Layer 2 of a small transformer language model trained on English Wikipedia (16 layers, counted from 0, width 96).
A neuron's activation on a vector x is ReLU(weights . x + bias), where the dot is the dot product.
The model reads these tokens: "or" "al" " in" " L" "l" "oy" "d" " A" "é" "re" "o" " B" "ol" "iv" "ian" "o" " 19" "2" "9"

The vector x that enters this layer's MLP at each token. A number n stands for n times 0.037.
0 "or": -22 -13 -4 35 -7 -10 28 -31 -47 -13 -11 8 15 8 13 -10 -19 31 25 32 56 -29 -11 1 -19 -9 -10 46 7 -93 -2 20 -1 19 14 -7 64 24 14 14 1 -33 0 10 -13 14 11 -38 -31 52 -6 2 4 4 25 5 -18 18 5 -18 -6 14 -6 11 21 -6 3 -14 -48 36 13 -11 -24 -11 39 1 6 -23 9 2 12 -33 -10 -29 8 24 53 -7 -16 26 1 -23 -8 -44 -9 -37
1 "al": 13 -14 -15 -8 -3 20 13 -7 -57 -8 14 -8 25 7 16 21 -9 49 45 18 33 -31 -3 12 4 -4 -13 35 0 -24 -43 43 14 8 10 -16 45 20 -27 0 -2 -12 5 -13 -24 -6 43 -19 -25 -9 -34 -8 5 -32 57 5 20 -35 20 -3 62 7 4 2 -24 12 9 -28 13 17 -14 -8 -34 5 15 9 2 -40 30 -12 0 18 18 -16 33 1 3 -38 -34 -4 -11 -37 4 -39 -24 0
2 " in": 18 1 -12 33 -13 43 38 -1 -47 -6 24 12 22 -1 18 25 -23 29 28 14 49 -24 -14 -17 -34 4 -7 20 18 -19 -31 12 13 -3 2 0 33 27 -17 25 -2 -20 -10 -17 20 16 32 -5 -2 -7 -37 -16 -5 -28 30 11 14 16 5 3 48 17 13 9 -10 5 -6 -22 -29 2 -8 -21 -69 5 13 13 31 -30 11 8 -4 7 14 -20 10 17 1 -40 -42 14 -27 -50 3 -30 -35 2
3 " L": -5 -21 -1 18 0 36 43 7 -31 -29 25 -6 16 44 31 7 -11 32 40 13 28 -28 -2 -4 -23 13 -3 6 -24 -64 -13 40 29 11 -4 -1 16 40 -30 -17 -9 2 -6 -14 5 -2 -3 -23 -40 5 -46 -21 -17 -16 32 34 6 0 16 -12 23 23 23 4 -2 5 0 -21 -6 16 -14 -9 -54 12 5 0 16 -12 33 -7 -20 21 24 -2 50 -19 20 -17 -35 3 -33 -41 11 -16 -13 -14
4 "l": 4 -41 14 19 -4 44 24 -3 -38 -2 20 -2 17 39 19 13 -6 32 21 1 36 -20 -10 27 -29 -25 -8 19 -7 -25 -39 34 43 11 3 -12 50 30 -28 -3 6 -20 9 -19 -3 -35 10 -18 -1 7 -58 -3 -7 -23 25 35 -1 -17 2 12 34 6 32 3 -2 1 4 -40 13 2 -21 -26 -40 -18 12 0 7 -31 41 -1 7 24 6 -24 43 2 17 -7 -40 -6 -33 -31 10 -22 -6 -1
5 "oy": -5 -10 35 10 7 41 -3 -14 -42 -13 15 17 23 22 -13 -4 -27 44 38 -23 35 -21 10 -3 -17 -12 9 53 -1 -21 -23 25 38 19 17 -19 -9 20 -10 -1 -17 -31 -1 -2 15 25 48 -28 -4 -15 -40 6 17 -34 16 11 -14 -11 24 -9 12 -8 29 -3 -24 -18 19 -28 -10 24 -22 -24 -54 -11 -10 4 19 -16 22 6 -5 -2 34 -2 30 17 19 -14 -24 3 -41 -27 -36 -25 -3 26
6 "d": 26 -40 14 -2 6 28 34 -6 -46 -10 15 -1 13 21 10 17 -28 44 27 8 20 -9 4 -6 -33 -33 -9 34 -9 -17 -38 26 31 16 1 2 25 27 -26 10 9 -33 1 18 -5 3 9 -39 -13 -22 -40 8 -1 -28 14 17 6 -18 1 2 66 12 8 -29 -5 -16 -16 -33 10 -1 8 -4 -23 -26 20 18 34 -47 46 11 -22 37 8 -9 40 22 6 -11 -18 13 -37 -41 -8 -31 3 5
7 " A": 7 -21 6 -10 18 31 -11 -2 -45 -30 39 18 30 8 11 2 -15 41 35 9 33 -13 -6 -9 -8 2 -4 2 -15 -61 -26 39 18 21 8 -8 -12 20 -35 4 -2 -25 -31 -9 20 35 13 -32 -22 17 -35 -38 -1 -30 20 13 -4 -3 15 -7 36 22 2 8 -28 12 -3 -18 -20 20 8 -9 -69 4 5 13 33 -22 18 19 1 7 49 -30 46 22 -2 -10 -20 -1 -16 -31 1 -23 9 -19
8 "é": 28 -7 20 -15 1 40 -24 -35 -41 -17 22 7 41 -13 0 19 -23 60 20 14 18 13 -6 -6 -21 -7 14 42 6 -48 -27 28 44 -5 11 -8 4 25 -16 -4 -9 -28 -15 -16 4 18 -4 -11 -8 -11 -48 -14 -4 -5 27 -5 3 -15 28 -6 9 -9 -3 -7 -6 -16 9 -16 9 23 -32 7 -25 -21 6 3 26 -34 63 14 -18 -5 19 -6 52 13 21 5 -29 25 -36 -44 -11 -35 19 -3
9 "re": 23 -21 23 1 -4 24 11 -2 -12 1 28 -18 20 41 26 40 -3 48 23 10 31 -22 -17 -2 -28 -14 8 22 3 -55 -22 1 2 -8 -6 -8 -2 27 -21 -5 16 -31 4 -18 29 -5 -1 -39 1 -21 -46 -32 -8 -24 46 19 20 -9 15 20 27 -2 24 -17 -22 -18 7 -22 15 36 -34 0 -42 -14 13 6 -5 -40 38 20 -19 7 11 -25 33 22 23 -28 -41 36 -15 -20 4 -25 8 -3
10 "o": 6 -28 16 0 5 29 7 -22 -50 -8 11 12 10 31 14 10 -8 34 22 12 18 -21 -2 3 -32 -12 25 15 -3 -32 -58 19 37 2 16 0 29 10 -37 -11 -8 -23 -29 3 22 12 15 -38 -16 -22 -42 8 33 -27 30 27 6 3 15 3 20 10 49 -23 -27 -10 15 -17 2 46 -25 7 -51 -7 20 3 23 -39 27 4 -17 7 3 0 43 11 2 10 -31 15 -28 -31 5 -30 -23 -12
11 " B": 17 -27 1 5 -11 23 12 -23 -29 -27 41 8 18 25 10 3 -20 26 39 -2 28 -13 16 11 -6 -20 -10 14 -18 -70 -37 39 23 34 -20 8 14 19 -22 1 5 -27 -13 -10 28 19 -1 -34 -35 23 -18 -20 -14 -7 36 28 5 -6 12 5 22 20 13 4 -14 -26 -15 -5 -5 19 -19 -5 -55 -10 -16 -11 44 -16 43 18 -19 17 44 3 54 11 -2 -21 -11 -22 -26 -38 -5 -23 -7 2
12 "ol": -1 -27 -6 23 -5 37 26 21 -54 20 26 5 7 20 32 17 19 39 41 14 6 0 -20 6 -8 3 14 11 -4 -34 -45 10 33 5 19 -11 -6 34 -28 -11 13 -29 -14 4 -10 27 4 -17 -2 21 -42 -4 -1 -37 19 15 14 9 -18 7 37 -6 43 10 -11 -10 4 -33 15 8 12 -12 -65 -12 -4 -5 -3 -41 48 -4 -13 -23 20 -16 44 13 -16 -20 -33 8 -29 -28 5 -37 -33 -14
13 "iv": 16 -48 26 22 10 33 0 -17 -38 -3 13 16 -8 16 27 10 -19 5 46 16 26 -8 -25 12 -19 5 15 24 -5 -28 -2 1 14 19 12 1 21 10 -24 -13 -1 -31 -30 14 20 7 8 -26 -45 -10 -50 22 12 -5 47 36 -10 -20 -12 25 19 -5 33 13 5 -29 6 -6 1 23 -3 -9 -46 -4 13 -2 13 -33 33 -12 2 -8 35 -48 21 16 -15 -22 -58 18 -24 -31 3 1 -28 25
14 "ian": -1 1 10 -1 -3 52 0 -7 -45 13 -4 29 39 10 8 41 -5 48 52 -10 30 -14 -21 -2 2 -14 8 33 0 -55 -25 15 31 10 33 -13 -9 13 -18 11 -13 -28 -5 -19 1 20 35 -32 -3 -2 -33 -13 2 -11 9 -9 -18 16 9 24 44 4 42 -3 -38 -10 -1 -20 -10 24 -4 -21 -55 0 -14 33 4 -21 26 -5 6 -18 25 -21 17 15 -3 -14 -26 -2 -51 -28 6 -35 -13 0
15 "o": 3 -27 17 1 7 29 6 -24 -52 -4 7 15 12 32 13 10 -9 34 23 11 14 -20 -1 5 -34 -11 26 17 -6 -31 -59 16 35 3 13 -1 28 8 -37 -14 -6 -23 -29 3 22 12 15 -40 -17 -20 -42 6 34 -25 29 28 5 7 15 3 21 10 51 -23 -31 -12 16 -17 2 46 -25 7 -47 -7 19 3 23 -37 27 3 -16 4 3 2 44 12 -1 10 -27 16 -28 -30 5 -32 -20 -13
16 " 19": -9 4 26 13 8 28 9 8 -6 11 25 32 30 36 -6 22 -29 33 42 13 42 -14 -25 -28 -22 10 16 21 -14 -50 6 30 34 -9 2 -4 1 18 -34 -4 29 -33 -8 -5 15 9 12 -45 -26 24 -34 -25 -11 -26 33 7 -10 -21 8 26 9 39 11 10 -9 -48 8 -33 0 8 9 -7 -44 -3 -25 12 10 3 15 14 11 28 -19 -10 2 15 4 -31 -39 8 -26 -55 8 -19 -22 -6
17 "2": -1 -28 14 20 29 31 23 -6 -49 17 36 16 9 20 13 30 -35 46 38 -2 23 -9 -24 -14 -13 -4 19 6 2 -26 -33 29 18 16 10 -12 23 8 -65 29 17 -33 -14 1 -13 -7 19 -29 -30 -4 -21 -18 17 -31 37 12 2 4 12 14 28 0 27 -8 -11 -27 -2 -30 18 18 -12 9 -36 -12 3 2 10 -19 20 16 -8 29 -3 7 17 16 1 -21 -42 3 -25 -41 11 -56 -6 -23
18 "9": 3 -31 5 12 20 15 12 -13 -28 1 26 13 18 20 7 30 -38 43 40 -6 15 -5 -37 -8 -8 -20 15 27 -13 -31 -25 30 5 16 19 -4 8 7 -57 17 20 -22 -15 -9 7 -1 25 -51 -26 3 -25 -26 2 -31 40 18 2 -10 25 24 17 12 43 3 -23 -33 3 -23 20 26 -5 1 -46 -7 -16 17 1 -15 25 10 21 18 -10 13 33 19 8 -9 -51 -4 -20 -41 10 -37 2 -6

Each question shows the input weights of one neuron of the MLP. A number n stands for n times 0.01.

n201 (bias -0.033): 6 40 10 -10 -12 16 -44 -23 39 41 -15 9 12 -9 47 -40 7 14 38 22 -21 -18 -3 6 5 4 -9 -14 -6 6 11 -27 -9 -12 -18 -30 10 -22 -22 25 -10 -25 7 3 -28 24 20 44 1 45 18 -7 9 19 -19 23 -27 4 -21 16 -23 15 0 -12 2 -5 -25 -27 -46 31 10 9 -17 -2 21 21 -4 14 19 -1 -4 16 2 -4 36 -6 -24 -17 1 -7 -15 26 8 -19 -19 19
On which token does it fire most, and how strongly? 14 "ian", at about 1.2

n333 (bias -0.024): -19 10 -1 29 29 24 -22 5 9 19 -6 13 -19 -8 11 -20 -8 -6 2 -11 -30 -5 14 -5 -31 -4 -17 3 -7 3 -28 4 -8 -8 -17 34 40 -28 19 15 -21 -11 20 22 -1 24 -3 -3 26 0 11 -50 -5 -12 10 0 18 9 26 0 -6 -51 16 10 -14 -27 15 -41 -6 17 5 -9 32 -2 37 20 -24 -3 13 -10 -18 5 -3 11 -1 -37 -6 -7 -27 -9 -12 30 25 -43 3 -3
On which two tokens does it fire most, strongest first? 17 "2", 15 "o"

n153 (bias -0.028): -16 28 18 11 0 1 -15 -12 11 39 8 32 -15 24 -31 10 0 1 -11 20 -8 -23 13 8 -23 1 -7 -8 -16 -3 -19 -20 14 -25 16 9 -21 0 -7 4 -8 15 -13 6 10 -15 21 14 23 2 -9 5 6 9 -13 8 2 10 -7 -2 -32 12 7 -8 -12 -17 -17 -2 -5 -11 29 4 -14 6 16 2 1 10 28 8 -31 -9 -5 -15 13 -13 1 -10 -2 -13 17 7 -7 9 31 2
It fires most on token 15 "o"

n295 (bias -0.010): 24 -14 -28 -29 -5 2 -24 15 35 28 -34 -17 18 -12 1 -14 -31 -13 12 15 11 -7 5 23 20 4 5 -9 27 33 2 36 -2 2 11 -6 -8 13 12 8 14 10 16 6 0 12 -7 -14 -25 19 18 -18 -13 17 -14 45 -3 -20 26 15 4 12 -26 -4 -21 -5 19 -15 -2 4 -1 3 -14 -42 -12 -11 6 -16 -23 10 -6 13 -32 13 26 15 -27 -4 5 -6 6 5 -4 -6 20 -30
It fires most on token 18 "9"

n196 (bias -0.023): -4 -10 -1 24 6 9 -5 21 10 -1 7 15 -18 20 0 1 0 17 -7 10 11 23 21 -6 20 -23 -12 1 10 8 -13 14 -10 6 -19 -8 -10 -8 7 -12 -9 -17 -13 -12 5 -2 -12 9 22 -5 3 18 -24 1 -3 -10 -17 -18 16 -3 -6 7 -3 1 -16 -9 -29 -5 17 2 5 17 2 18 6 -10 13 -17 0 -11 -3 1 -18 14 2 10 -3 -5 -14 -19 13 -4 13 0 4 0
On which two tokens does it fire most, strongest first? 11 " B", 6 "d"

n62 (bias -0.063): 3 0 2 -5 3 2 5 -14 15 -2 8 -3 4 0 -4 10 -16 3 1 -1 -5 -15 -4 -8 13 4 -8 13 -8 3 12 -6 17 -25 -1 0 8 -2 17 4 10 2 7 -22 11 1 7 9 8 -14 4 18 -2 -1 -12 4 10 -5 -1 -11 -4 -20 3 10 -3 19 3 -10 -13 -4 -9 10 6 24 20 -2 27 4 -11 -8 6 6 7 2 6 -1 2 -4 -19 -6 -13 0 8 -10 -8 -1
It fires most on token 2 " in"

n148 (bias -0.053): 11 -3 6 2 -4 11 6 -2 -1 7 7 3 -2 -3 -5 -17 8 0 -2 -5 1 2 1 -19 2 -15 -5 -15 -4 7 6 -2 -5 12 4 11 2 -1 -5 -14 -2 -6 4 9 5 8 7 6 -6 3 6 13 -1 4 10 6 6 -6 -6 -5 -14 5 8 6 4 6 -8 -4 6 2 -10 1 12 6 2 -1 0 -10 -9 -22 7 17 -1 0 5 -4 12 -3 -12 3 -2 3 -3 -21 -3 -2
It fires most on token 13 "iv"

n347 (bias -0.009): 21 8 17 9 18 -2 -15 7 33 12 28 -4 -1 15 -8 10 -10 -1 14 -21 7 30 -12 -17 -13 10 -24 5 -16 29 -17 -19 -6 8 24 -4 -31 13 -3 -12 -11 -5 -22 -15 -25 -14 -4 5 30 -25 -7 33 14 -3 -7 -11 -17 -26 -11 2 9 -26 10 -13 -41 36 -5 12 32 7 24 -12 3 -13 7 -5 14 -14 35 11 22 1 -2 9 -22 -6 22 8 -1 -35 -2 2 14 -1 -16 18
On which token does it fire most, and how strongly? 5 "oy", at about 0.75

n72 (bias -0.038): -15 2 -13 2 9 22 -9 -23 17 -22 6 17 13 6 24 2 18 -12 -12 -26 32 2 19 3 16 -29 -4 0 2 22 6 17 0 -19 -3 12 -17 -7 8 1 6 -33 -12 4 2 9 -17 12 12 -20 11 -7 7 7 11 -3 9 -16 17 6 -13 13 -3 0 -9 13 -33 -18 35 -6 -6 -8 -6 5 6 5 9 -24 -32 -7 -17 -3 -10 -18 -23 4 15 12 -18 -13 19 -19 13 4 3 13
It fires most on token 9 "re"

n345 (bias 0.013): 30 18 -12 27 27 23 -22 1 27 2 -10 -35 14 -12 1 -13 -19 -27 6 -28 9 6 13 38 -20 3 -12 -7 44 4 14 -9 -13 19 -19 37 21 37 8 32 -20 6 -18 6 -1 19 -29 -27 -28 32 -30 29 -13 14 -31 45 -14 28 -31 -14 -36 -38 -48 16 26 9 4 -3 -10 23 -9 22 -33 25 33 -6 35 8 10 13 8 -15 -28 -2 7 -17 -6 -24 30 -23 -46 5 -15 -15 23 7
On which token does it fire most, and how strongly? 0 "or", at about 2.4

n171 (bias -0.082): 1 -4 13 -1 10 -11 -11 -4 0 9 -4 -7 -3 2 -2 -9 -19 3 2 -12 -3 -14 -17 -2 4 2 -9 -5 -6 -7 10 -8 0 6 -22 -3 0 12 12 8 -8 4 -5 -7 -1 6 7 -2 10 -13 -10 3 -17 -1 1 2 4 -15 6 0 -15 -6 0 1 -4 13 -6 -4 4 -2 -1 -7 3 6 6 -4 12 -16 10 -12 -13 14 -1 11 12 6 0 4 -5 -3 -5 3 -2 -7 -8 11
It fires most on token 5 "oy"

n76 (bias -0.018): 23 -41 19 3 1 32 13 -4 51 22 -22 19 4 -27 -11 -4 3 6 8 2 -12 0 -32 -7 9 7 24 -17 -8 8 -3 6 -19 -4 -5 29 -14 6 -14 -25 24 -4 -12 12 15 3 14 25 -4 -14 -13 3 2 -45 -18 4 -23 -11 21 23 -22 -1 -18 -21 -10 36 -7 -11 -19 19 -14 -5 7 10 -3 -10 31 -15 2 -6 18 0 -1 -8 6 -14 24 1 1 -2 16 28 34 1 23 -19
On which two tokens does it fire most, strongest first? 7 " A", 9 "re"

n74 (bias -0.020): 8 -14 -13 18 -19 -3 -17 22 1 -2 -13 1 -4 -8 11 2 7 0 21 10 -7 -3 -5 -25 2 0 -11 -10 8 13 -2 50 0 4 -21 5 -5 -8 15 -13 -11 19 17 -21 -2 -1 5 -3 3 16 -10 15 -4 3 -1 11 9 -26 7 -16 -20 -6 23 0 13 -2 18 4 -4 -7 -6 -11 -13 -2 6 8 18 -2 -18 -2 -14 11 5 -12 11 10 -15 -7 -16 6 -19 10 -6 -13 9 -21
On which token does it fire most, and how strongly? 3 " L", at about 1.6

n144 (bias -0.022): 7 12 -5 1 17 13 7 -3 4 -1 -5 -3 -4 -4 6 -13 -18 4 -16 9 13 -4 5 19 16 -17 -2 -18 3 0 -6 0 17 -8 -34 -28 9 14 5 -1 -1 -26 -25 -14 -8 13 -5 11 -12 -6 20 25 -10 7 -14 -16 -18 -10 -3 -6 6 33 0 -10 7 -2 20 -16 15 9 -1 7 19 15 14 17 6 -30 0 4 -14 15 -4 6 6 -6 -4 -6 -8 3 -4 6 -1 9 12 -6
On which two tokens does it fire most, strongest first? 6 "d", 8 "é"

n359 (bias -0.003): -20 -36 -46 -20 -18 33 15 -11 74 -24 34 7 6 -1 58 22 10 -18 -4 4 35 14 -5 -24 11 -27 25 5 -6 11 -3 -7 14 -22 -22 8 -8 -25 -13 -11 -17 -14 -29 9 1 -21 -5 4 -5 20 -6 51 -27 -3 2 4 -4 -1 6 21 -3 5 22 11 -21 5 -6 -8 1 18 4 21 31 47 -1 0 4 1 -36 10 -4 -34 -19 2 -12 9 -35 -17 -15 9 -12 6 33 -34 29 -9
On which token does it fire most, and how strongly? 18 "9", at about 0.59

n211 (bias -0.053): 26 -12 15 13 -4 -21 14 8 -6 -21 2 -12 9 -14 1 11 2 13 -18 6 7 13 -1 -1 -8 -4 28 -3 10 17 12 19 7 -8 6 -4 -19 -1 3 -7 -3 21 -3 -5 -5 -13 -12 -1 15 10 2 20 -24 -12 1 28 -1 -25 7 -10 12 5 8 11 -6 -8 5 1 -9 6 -8 -10 13 20 2 -2 -17 11 -29 -1 -18 10 1 -9 5 -16 -22 -13 -18 -7 -10 -12 -1 -12 -1 -8
It fires most on token 3 " L"

n344 (bias -0.001): -4 10 2 13 30 -40 5 13 2 4 0 -26 -9 8 -43 -2 4 8 -34 -14 24 -22 22 10 5 31 -28 2 4 -23 16 17 41 10 -6 -19 21 19 -9 8 -17 -20 -21 -38 12 -9 -19 1 -2 -12 -12 20 30 -25 20 -22 2 -29 19 -1 11 8 38 -20 -32 -16 -32 -1 10 -9 -22 54 5 12 19 -12 2 8 -1 3 6 -22 -7 -19 -30 -9 11 24 38 -11 -10 9 30 46 13 8
On which three tokens does it fire most, strongest first? 10 "o", 15 "o", 4 "l"

n81 (bias -0.027): 16 15 13 20 -24 4 20 -8 48 15 13 26 -20 9 6 6 10 -43 -6 -19 6 11 2 -4 -18 -28 3 11 -4 1 -18 1 12 6 6 -20 -18 -7 24 -4 -14 33 1 21 24 15 21 -14 11 -4 15 5 9 6 -26 -2 31 -29 44 6 19 10 -6 -45 -15 1 -17 -48 14 -14 -11 12 -8 10 -5 -14 17 18 -7 5 -14 -15 -2 -1 5 -24 -13 21 -11 -21 12 -39 3 -14 15 14
On which two tokens does it fire most, strongest first? 5 "oy", 6 "d"